Layer 3 of a small transformer language model trained on English Wikipedia (11 layers, counted from 0, width 128). Numbers have three digits each and are written without spaces.
A neuron's activation on a vector x is SiLU(gate . x) times (in . x), where the dot is the dot product.

Input weights of the MLP neurons that the questions are about. A number n stands for (n - 500) times 0.0016.
n38 gate: 454547387522469503590362556589441478552472666566419438562605566511512486683338479457326454368399636508552429326623300443447723620476489385571524423554385573634454400465477462427432494583434626547424650456530494542545625280413705420409356547460436645445512513649396631464417467598497542619573514659631649372603469384637387517445571570288545566468287555469615590500460424580497448485636
n39 gate: 523411494517447722683506328317650550425545626384533489424416479461497475552340580326520437497536494362494546373544430672492572521567524384518457395467503500461488522576494514567494433591503556514414634623485424674559592580475589334435610466457445800403465432756593566363610391476672509475664555607580503669541435536458440569460492534313472445388359541679630302523348494446489534409591
n41 gate: 413613319491429440497548377541570556433548603472431480470631550429494653573447456442476283613474711452308401569301392500475554656623494422466458310654432270497352618250368427668482446573466616628565402664426559727500654374648439524408552583561466577520344534619461448345563448396461439618491628321623662491514516481490472497426532441488539518365309532455659586451719447542382546426434
n66 gate: 449558549477406444616574376449532469500529453608408478555531413391372503311463603453344382423460553651459576679524475774554472452475489572552472300326506461514583560587494458491371785378516539587267560464491578410634402632455688420494488632485416506509402711586602494459676687466571403537445385267454540532464478270497512594583534276396497595486387568617441537441576527456576607587421
n73 gate: 528403522441612411315350605471550500445674488399509560407589595545462485433427437258491633634392485560521477437481443308556348687580497488585661595516326531509401586429478727428409542562613484567588568577297458488500699538602494573374306512543531534734448460469335367568645642608368497491440372415563600676677441684691383415506520402463551552492625390621399344436378431552373484432379
n78 gate: 446594372453370548495506634430729596524553508483652513542612488445342500556441409617527541666592558643379528517593590428366394687510410550583389609376392505427584542456511559495436529438530442600494432626594513781373531539573655597558633497385598522428516470500640449636428411570381648484476444486411534350541578606472416446651400445322402462470453531582505399529634439396556397483495
n93 gate: 398512467405481497619338618631581580480412497511568557447527548528503472525381468506520546336451548754514615388617339595603518491589346582651454398566561520494604361410311396462451427345527586533248603561527503511392500411565506534328459438654634430470578562635520646512423473515474524469392483405488467483344395614371351458506404368480460448407573601346662512337798450529514494561693
n101 gate: 524717597529456574424465476611688422612568578691594557411229389444516452581607407317572471711543369571651558475315432515402513546378511574444564494437362460409512488460555474543356397500511506462568427617404582402574597293370518618520631597434414546500476540566527581558481400575467481573575225474293409352560494601522585450670486323394482488601426376297530124563434556524476513458449
n104 gate: 392520416590544318718550491372395451706658426394391669393530465585520459660503583516481616375423443680471283447559683368524704352418452329708398490551360536638760569546581564536247422608515276503287575621490650623395441510635628500497578525289467376614471464465354308439550418477473432497443439387310404494500376557372654435490549406535424552438683411503448372567555582452538538541449
n181 gate: 452637515689463517515519567589552452544512450519439351402463557411482523325480394292444402577514409535538486430401475503364402482531511494461716469494375575506491540428431643545374535622443482192500503287435468431381580460551415435483536290550395395503467433447512488766278615543380338471407355494665654547618443371531525583687757379429410515424520531503402500597482576529655415678529
n197 gate: 288466421413674356513493552481710589298461417269563655370362512620541591468414364404566535616471516340490285599436519576534469422332632500531556545507419723400523336392423468361325578577335561433358574554577267438575352455554612146568620322308540476535423581716552553619363557583448402641595666574607529764453575476597466545467421490400526580620581566421460569543573507487336373574533
n205 gate: 108601512561413441377425596218643531437515467399511550459565700433482547429385518447598344351494615564434645717488539586635383573461528471451450574412604509500506437548437477500308535646478454446420471482623483372365520466574580539506539535470425600403557581518620488424448559599695434486465643570512480343392484277295540368500500433596444482517448619624272628429414451387447497320553
n235 gate: 593457407443578513455561451403564532288437358467455390527363600478420393417540640337689479386508555396416667603696492559721459486453676492557403314532512384462584489568404364623533429524436594537417451574473573516321383529542680570416441397444540537546472392545401417532503437529575335470607533592642495453479635686430393648402422503508470466482418279332399459555572509433561479453467
n249 gate: 556611442598675470616398323487599373396473358627490689503551474568489404653503514421486800632404435715486576589543387486599669660464638415325393377380460553483633598475353490606579503346522553503318591387430442401408345532496548549572447656531388532677664412448534655114482381536365485406442722749514523597503586406290594523409593608371349388484435381466556446486961568559390511518490
n251 gate: 593618611362500503578417523637445580465742476392545572564509587581567294613514321670482421479500556535417559491443348414375521612383544378421553500540694602555458506593569334458385566449489485545225391467400512405465557711296571417616637353568491608614455350580381591547463536586614503640503500547712437559480348389577614546491324399364459384456274463436524407503650515550582525506444
n38 in: 542593543556481531544437465396428368324692566588472279414506376500350489275408664702382547519356535584640610429486559497442614413446337505508410509586541567359572434542555565393574535571553463437526260302396570535651447460444544470606514422557425570516450585451554445587508581657361517484530412424454442382555447429294383569525392532552519564520384584576561405432459545555432433378467
n39 in: 593543494608476516464491576551500487475516392625563474625358490511480486452463443514464479717524525587472519517409526414472477531636430451629444584433544341357562346429506558455519530382541608460337489412579508293459346477545442500427506476353275477674629445536492439494446711768380403427324392307434387539476596497483431484466535538439654733392505693310564503572578432403503503612415
n41 in: 522256426518640512497519633384480230611518518622375532292551452497443497615509516371565567500311564500781503342541557605528513352410474600389399644562650412395509336559709497402595536648329582329569656440477362403555476465527546432448481479485378334521596552485433390474525392372446500542558555573334527660427450532252378488457571572457485472680648406497460477347555623411524434226509
n66 in: 632458382598761330371552520478291636491423486388426522446476436534778469602631548414558621404755529637390406500453565486473503619369513349563411545600374497441439542415468486361635540458543601464413438329705427491494379512556454480500515480457538591400550342599457440555626481431503405323597654624494592410500730545542392623579617602561434436412384481486506445388517565604466512334552
n73 in: 525561558440620541478649609635493521426482562557670634533387440379235552544619296361599382404515451396478541443664405646554513586352534327605812542441425427581453521434475494671515521607646440334573229585543379278451509494386472364439584548500447519387500517494771716457653438461597677656534423318500575546512390487568449545516488572444500472457670467681581549528364525454528474372426
n78 in: 543419561297582620540500644576479497526432565527475457532480455427517587591528386461503360556697274567346497581567845275400358557202379506527445571418393423538553405467454500413419615352588255628500579370562309670542490554578474624497559656480579391563674442529635510458557515558461680487439503462690336311618654565575605509490506408421184579621500360435497442477653668536357500542591
n93 in: 378370510626425468703662551342399426469591374551442376582407534362551746473642573494528482522335320448531403452368635626526452582390660479449422442523379403506444458459385479494589545461588421432685716415634446557543413762377595562451578539497488600619432459602694666490424474542662513311439324427548572500535331519709577723388500674615345425591512556402509448528395503346399507536457
n101 in: 390269472503439347694651409361395451590447575415579430526669569447556562454310540440557503497414595574464440472825573524611643595604503417562401566528586509640488261351479560491664482555517605615519348531624465524459404587630622362427445728596479591584512449452397396278624557410494617459444710532531555730503378513600466607440514544563622482336447572512455648470488509512372471421607
n104 in: 529361441555442476421523562618596434365435544301417423485477468659364509401422471400582506594593525491478599503606635444604709490414421593516427487493590442515690515471516437333488577446573423425691506468613457688450408565310500415577487610422602373584475417509423331583374622412326334491531434621608269450482456487467285376573380503503723703299571620599708461403531767738394466417671
n181 in: 416629432517555531335752453586341517589488559470590422558584527390451494491494632604390554607697562535357483335403556277503472674553470494405399760341374339523617587409629523497399587506511451645560378521638468509371309478458414452441455483565494669494524480479418636402617559627662528598471524331559417450271366661584503537509520633509303482616555611503455537438518439491426745557367
n197 in: 688523460711392581487627553367333491554777710603539548506530274600411412476694730513305597487405304575494616480588578478426420274560491626375439467513453484559506553584393470360446497518391503604596478490571441666582481483324471621512645565535316575294580671561547497398688424427571591407683407442629423481357181520533513386375350522628494368382550521494539413503436526624462602527513
n205 in: 423314697441554351550476489638386576244443648372517511531543511614536563589385593584599519567489321597450464440488416468683494470374441397248451421427460684545423460462615536530338511492460590550733398527543537623445506503566471544650535517526471314324567552506517486426626594745444660588509410469503455416652412546585570317456377514485408529449523519523456284430390634427494447577318
n235 in: 645553427463571546454627442461671562324449400498497475556390570400486481374619544398575402446528521577719629478541424511670472528543513505436343163622449415545478542473557351591376468648500553495425484516320542447628537567520573643492465411608402533560462505554343390549517428450570463513431435552699557395556660539486559583437373553449572443502484433361427514702441384395513419469334
n249 in: 312358538353555370514574434708320354678527567586363453635493503375705457497539472677453497665394337483443337431260663456410416407456503566583589773553643558572483520285663324428513523532494407574709539613617497658613657437660580443415531493420520469652392342409646503539517701430494685764350470453483474577346395444651797523497555336527463432503523609457453525513691445550657417354490
n251 in: 563433464467512541519275372584466593488724522486327453466386468397516384542575279345584574553595497521444616494389488410365290436351572573410398386579467589542418488775557378548596527440512583479560364665691385540472482558513500422553619309537721503509591644472690587655497488481437523379552438500426578475497393396490461479255676524700291594615521571651594330435690657491546683586494

Each question shows a token from some text and the vector x that enters the MLP there. A number n stands for (n - 500) times 0.01.

" administration": 608403511708400413372559598575534411501454484418472557461436278479492562389467580566453365490441526527519582546570343482506436532598542485560652649515329510421659630489590497385543304304525598533480367538514782527599422566515439587379742582566450474547404409523577341657396397541509691579445599453677456551513551405421280480289615537621474680543515569527584398278350429546495579350364
Which neuron lights up most? n73

"ment": 615286615631495407429420478576446480489439572320481526596493488521618491442441503531437455439204619463635509536566346493470358566405607446591700571591435531414585498531642518347520315248505597522428436546433641400552318590415487536524711536610369590576484543414614474601282360565519697457483562515606560603446539438421467608344591693524456625458578486503623332298327503612615572435422
Which neuron fires most, and how strongly? n251, at about 4.1

" long": 513524394438390449458629559419501479639310535389332866690447580466431591594546488507437397422552543447544491776550471524416413467529394522411529584481573635456744313453636444493543416337362458577570522543453474557610509519397527663406635660490414440373397533410468524418305506645423526509409584395504592561524429529517537436639702547507538425463547642365476418349235352632566493543615
Which three neurons fire most, strongest first? n251, n101, n235

"0": 621329604376532527516567344475582446605369434351574614572510606481539527474483627475578447450312540554500585472430583458407345426545506345542454590525493640523844513591501349551590476409357412585628443339351681542487435558493495757284483463525518439394485350454580592672401587329531521547388629459569350604463413433509383481478548751588593590462722487453655445427551404482494512348369
Which neuron lights up most? n104

" employ": 624534431610424433470732587560646615530325655374388382556546415510659602466385676469421350434439526358469488580424360569368443460566481409558577585460494502327626569523461408396588269381528539550705538473488702477653410730348585473318682371631310499602401492336575486545424316437417608479438534472587457503466548547576487465515726474561427669575455521516587525373354485539478552420568
Which neuron lights up most? n205

"-": 520446492501359565412587423552514482674401591378442622750326550440644330634497496474596510402402499453416569512543615396319417671718582337346340670428579500520535455573560388404398582438506497610598656481497500458622344466451439539319673444446503261552570573528422392499509437500483521543505570593608496552434358430527672441563695619443560719446585650306493367470304537506596433393516
Which two neurons fire most, strongest first? n104, n73

" was": 521420482590471512701487410568486493557437627461492679318451441505608469674548614451461343603355376414569702452523398457438437417570516494489502545526472491450536375460502380642511466354417536651515523476547579510626439570451436701612543504724408497443427368504562456700443479557505475597461538359598475489319691445588371539475765618516244743536372523559595564307236534380473477368364
Which three neurons fire most, strongest first? n41, n39, n104

" had": 463320485609436456593557565525528575671602677420518718477583392521661431643531533507552386558329375369540710523491389586475443332613507511481523580496500493446555353394588312549506370256370584642508472329509508508731509492430530579457598519671466365401456529474528634626509400501552408512378478300630428549529653398604370522564482591615508529508405495573624529194271454383538512409582
Which neuron lights up most? n93

"iction": 595502623502432492364483469637617427640384418350471416488497337467592590418356457669565479495350642491589554594507284473460483580465495418769507506645542649449654553432574516357489363266471521617507388487516631487352416595324581631572615460558340477591409470564625469616477495679600626525355630486607530584479529485352355464213641554454527630431483498462545546392379559616517441298380
Which neuron lights up most? n38

" General": 601505501539385546444575555584500449687428569461424436461563390442550529474572564468455442538453444476559535542364389435292370369644615494656524563527300702470609626609495311394504389399580478676537441542489633522516299550447385572519654545559350617615457585498556324521297410459543653586368601573551376610545542486452357590402695512595420625274560640654634255401319493582432417420516
Which two neurons fire most, strongest first? n39, n104

"ima": 747271374572357628458405561539528414604457552349560519497410395532528712471450528558486562605422391506667474611534517323325335560432418384541517560459430591512500598679613420585588351338436502536442380391430583575485437490478392670494515656481467569436437387479621510567429468613679697583420608499604527452457504429514347778306680527489472568395479544496540478354276550663535590434360
Which neuron lights up most? n78

" time": 620426523500444539408640515448532398535347480358385733567555517460425503569560578604624264663421469636556692562602370591427507547452471408512493608470431457468559500506559583534511386198432495501557555479448479440401428481574403767422563513575417481414510429489616453647436466538366681508391456405693688521497536556311314465351736634536477542584579575460436527360256481587669449343415
Which neuron lights up most? n73

"es": 622439505702512535381495422466489380444595612457506675657426475616612360511384519421652377364472416414430683488605355631458438563537471328695609741671569589552470562486474476422582249404491436578346494484486512476562403483510352552468542391446448413576402395523527512593421524673527533482396500485540630560513414499582468801341685513614358541422630482372477573410386674445490557358275
Which neuron lights up most? n73

" numerous": 583438469565463519488517495418554549548442595358458771523442481551461565611606487529571483426452431502629660498510326400539202501584610465494444414575534601338602436547549398439598360228564576589497443512581579473519509445401429646261600571657429248433462362436459583573443461572574489621422626346689501533639591466529320403593726619418565432576457577691609500368301447514414396468433
Which two neurons fire most, strongest first? n73, n249

"als": 630447504616379535366471480627466342506578522353522497503377316479671578606398599534482426475431375518468514607604470697454480456448568402601499548551371687506542555538553171546736251197537406588375418397497664509587452456427388495421659438545487458416402516588659439579451498434696692570503574456576531509505499480471303581374624631490483573396487609528489534473427592634537605427321
Which two neurons fire most, strongest first? n251, n66

" eight": 533484494434435586396636506546526529555339464350464801564342566452520635572592610458645526468341551482475724479514462490433300533626478417509480404478558584339496502632471364338625362309456490708584356444556599403631539557529523571332530539632415487427318368496474564661459367567488570608353581344569422561605474485604378436527776615461680493434545545459434453305344587491500392528589
Which neuron lights up most? n73

" increased": 504413425412471341456567581545520617739434591157500668603437467481459531514484667551445430470418458427636530638483310543405381547567535536551612471474569518397541326535570419454556298211621701615579537571491578393544480593441452612436618596596457528482399545419601474566526489493548594556449474351576472552468479435485259419490744507515480525526471591629572468257323594463654572337329
Which neuron fires most, and how strongly? n73, at about 1.8

" p": 573418463609441591551588543559459571614202614424361661420416511656676691511537579501440411613524657338548718561560335405332375649601479349457414565591282377617820500523612437548589493413491621564538385501405504401585398610430521624368544523536431497482569425543552424426527332540328426569525492416656533535365441462516417624464555573485597507479517368387546506351312369489493516458550
Which neuron fires most, and how strongly? n235, at about 2

" for": 581545410657497441513608681511511399576469571421424814518520512678772459634462536461575537426382452385448600567415325670395418544489712485464463522501625509550428457613715241442364438257500520521550442408341489554550427451460368567527580437706442570362445475447641617554567442437470426500404448482573420539589554508453401466524690648484394636383500469523482518272325455547624438367495
Which neuron lights up most? n251

"an": 639265550510262471461477625570531543567337517407363454518449496501682376512582506576612444666461473394638492495606517439567471440470482505655405587437388710492613683551547350393529421427394493508445458574433617610603297484415529578447544558562502514470254408562399344531468374442679567589392606445372378471532670448499552819346650718504487583498475667450535408482407372599523509473368
Which three neurons fire most, strongest first? n235, n104, n73

" of": 492442515559566590567562623466586307519415566353307555462544466449593393557552676628417540596596470401566531689510345527281279420463844390604397489531365657530551505525610342568382475341441536524517543534487700610515409347458547657345432604550495538391535347285561385564394507455552624643353580520475567533583528373503525485474746552455421534454570624489557454445450441505538454459272
Which neuron lights up most? n249

"ap": 563460542645554456332443503534518433545477547413543622551354478540732455570527666710497491621396431428601500655480549625516370539450514285443396606382505497485488324513400357426465392430504567736701464561621557458421433476590506503435535452568369436467510457488526642537282423526395580481523454444662501537406481612439587830533627476350690517462507614459468315389365384596590619325263
Which two neurons fire most, strongest first? n197, n104

" English": 492389495427316511433554597479508514607373422345462575493599527427644545484553468553477448541456465611615596524511459441448457491503475503544375528430423634462633552715456429362575384206393260475652453499635661535471437408323474776380556594602376398424375476545688512557348387702583574559461714488564449635516464386411392477455688700488393586568560683530572471461273486570419500483547
Which neuron fires most, and how strongly? n78, at about 1.9

"uris": 531490435468395485442645567578658528674468606240504489548426504505664404471485610536239484403450634374497481719359494503150548485529517455683337625505501577293662449555493484471501392324499501658534510681539575391480432503403517451449598560447408546504570500484593435583428355562445562600467619234552530692423449514543335561505683391635549585480443618597510396340543452583558487430469
Which neuron lights up most? n39

"ell": 681550675476467332431512574503542598533414389452463470539508476507786373597447539609459440629476623466524525465498341559251424434489444534627340533507579701406661464467494438538617451405461542530507366563405555553599317586332591506643436405648465431598182505353380549521550507542582598437469419410550349625680468439569597772358644597514449478452601416451436451332492450331510638542511
Which neuron lights up most? n251

" raised": 570498456414479478380583469529570606648550621309393637532507489510620681578513640382412431454536464405618684569579306555505356537440547504581613561496453496347503404445581368364493283194492547661620532558441654434598443656433421570427576541597352409487394508436583618626569512431478488386414504354546322632644558437439399544550695612692320511540401415489576497376299656417540553392475
Which two neurons fire most, strongest first? n66, n73

" on": 774500439563604449618437532504536500508450681449397803487559492581580648551601592540464350453562440462469630519384373512398448451519561426580483545546593546491496454602740340494376471289401505621578457552305593461481444436464334594466606533730335490444458359486555371524503353355619577571386517508563382515445403494564373594452737681575485523451653496438583618334378442413504413402278
Which neuron lights up most? n41

",": 474361645621522424548516615565596377585351532396450587372538458463523468656470505636500230579499243454598682561519439304420409567605690389505390585437531531459519477571806405480531381310590567523569439488483658329554434508380425589356531490553399428430303226514498530664460589435429513525499613388573491687475516519469369460577690583627505573489542540589487448407449609417621398538588
Which neuron lights up most? n197

"ories": 644379464682401521403518564657439361499434477362383478618392345565577428501421605639520426560408368543456547542582420481437463492491453445625604592590449633464545574514680363480575291251472442585539364482489571404511493581401516692348643394564409418372371483493594560610522490638563713585458609480610729497517446537472282527271640656459566673603441392575526476334390607524560470378362
Which three neurons fire most, strongest first? n38, n251, n101

" master": 563523529612637595509656563643433546587429608368382586433584485552550572523452488356385252489543649541499573656446281545231465470531447448441501493498394629464668565592532517445448360311501470654661376551420596485639363676387413514344538570518377507602336678395528428555435517597430664533309573382485479510496411456473540628442647509558560539470481570438572340325224478564484640442642
Which neuron lights up most? n181

"erc": 444391662625523483255480542432583537599466508375505538514311301600553623505372523574399504358478417438615550577472417685293348568588458566622400608634437451435658435559575561493586484287582601634343453423504629511475354559573526629523549628527618518516407560492491406582398427563453465516565562486530343543381597338486316545345595545365571520473714613425568479251302580595566619622343
Which neuron lights up most? n66

" ": 632343424537482616477537517569473553703294464368499620420494523505490555580535391459423443481278458361564696482639491456400346632538552414581461596485557583399717545566573380541555538359408418664540492466572459325746458423484319600369491485616565370473391393442481456564307344512486613578471546490484616780447473450497503446575655445561608435542783576485645325410363592554450384431525
Which two neurons fire most, strongest first? n73, n38

"s": 574357561482387474455490712677351411663430623413527647688508498594575468553598469443516469525442289406471480614616349454556518398491708496594524356534532625491597502518380364472563256329398557540482407388480513484636283566372500622424715390472563422440485540596490556607339518543510506538543757481560519621416347449415382697463649726432505681521499398483433521469350496444536411462384
Which neuron lights up most? n197

"ly": 599225517574434341459537477423370473608359547483457540616485457482496387719430477604507329463512412513666561522502473578519424274521472484423522658491575454417447445447696382563639386432290515554585468321519505571527507411305494702440656554581310431538497537389524557471504584502490438557520570475741556461501428429500405531557665651538662685509515605557592621360164552559533614325504
Which neuron fires most, and how strongly? n38, at about 1.3

" Camp": 570396432623369651528546549522558377454413519421389466535502478475669515396578567434351492594492487404629519572684379441310460420610467362470417513548327438604557535567546348571536328390514573631450311533456633402667263635488468629495536636556455704610459383616595348580410401669568613434319485491545462563359481456524461709460711519561643463560526581479561345206400450507585616484470
Which neuron lights up most? n39

" successful": 521522484446362382492613631507538535589361569300425568569481453537351529569626403552529416407367440513684529702360468496434350409539476507523460592547548620481527374520689476308556449312468515630785418455515625586449506550522398590441650691591394404527346482400619503493436489407531482496461667423644439496479528394527469344430760537501541615443583629516587496221177559591525542442516
Which neuron fires most, and how strongly? n205, at about 2.1

"d": 553298722479358438461532590676306443716383464310521581576472547573525530609448650383396478446477390426509490611497418489337446513543527522457470583656353536338652394539490454471376472354442690551563606578539535455697288602395539522370585555559615503632542686512515516505301445519379582429694502560551419637393477401418707536513527576429377626458708505451414476357376338415588509487564
Which two neurons fire most, strongest first? n197, n93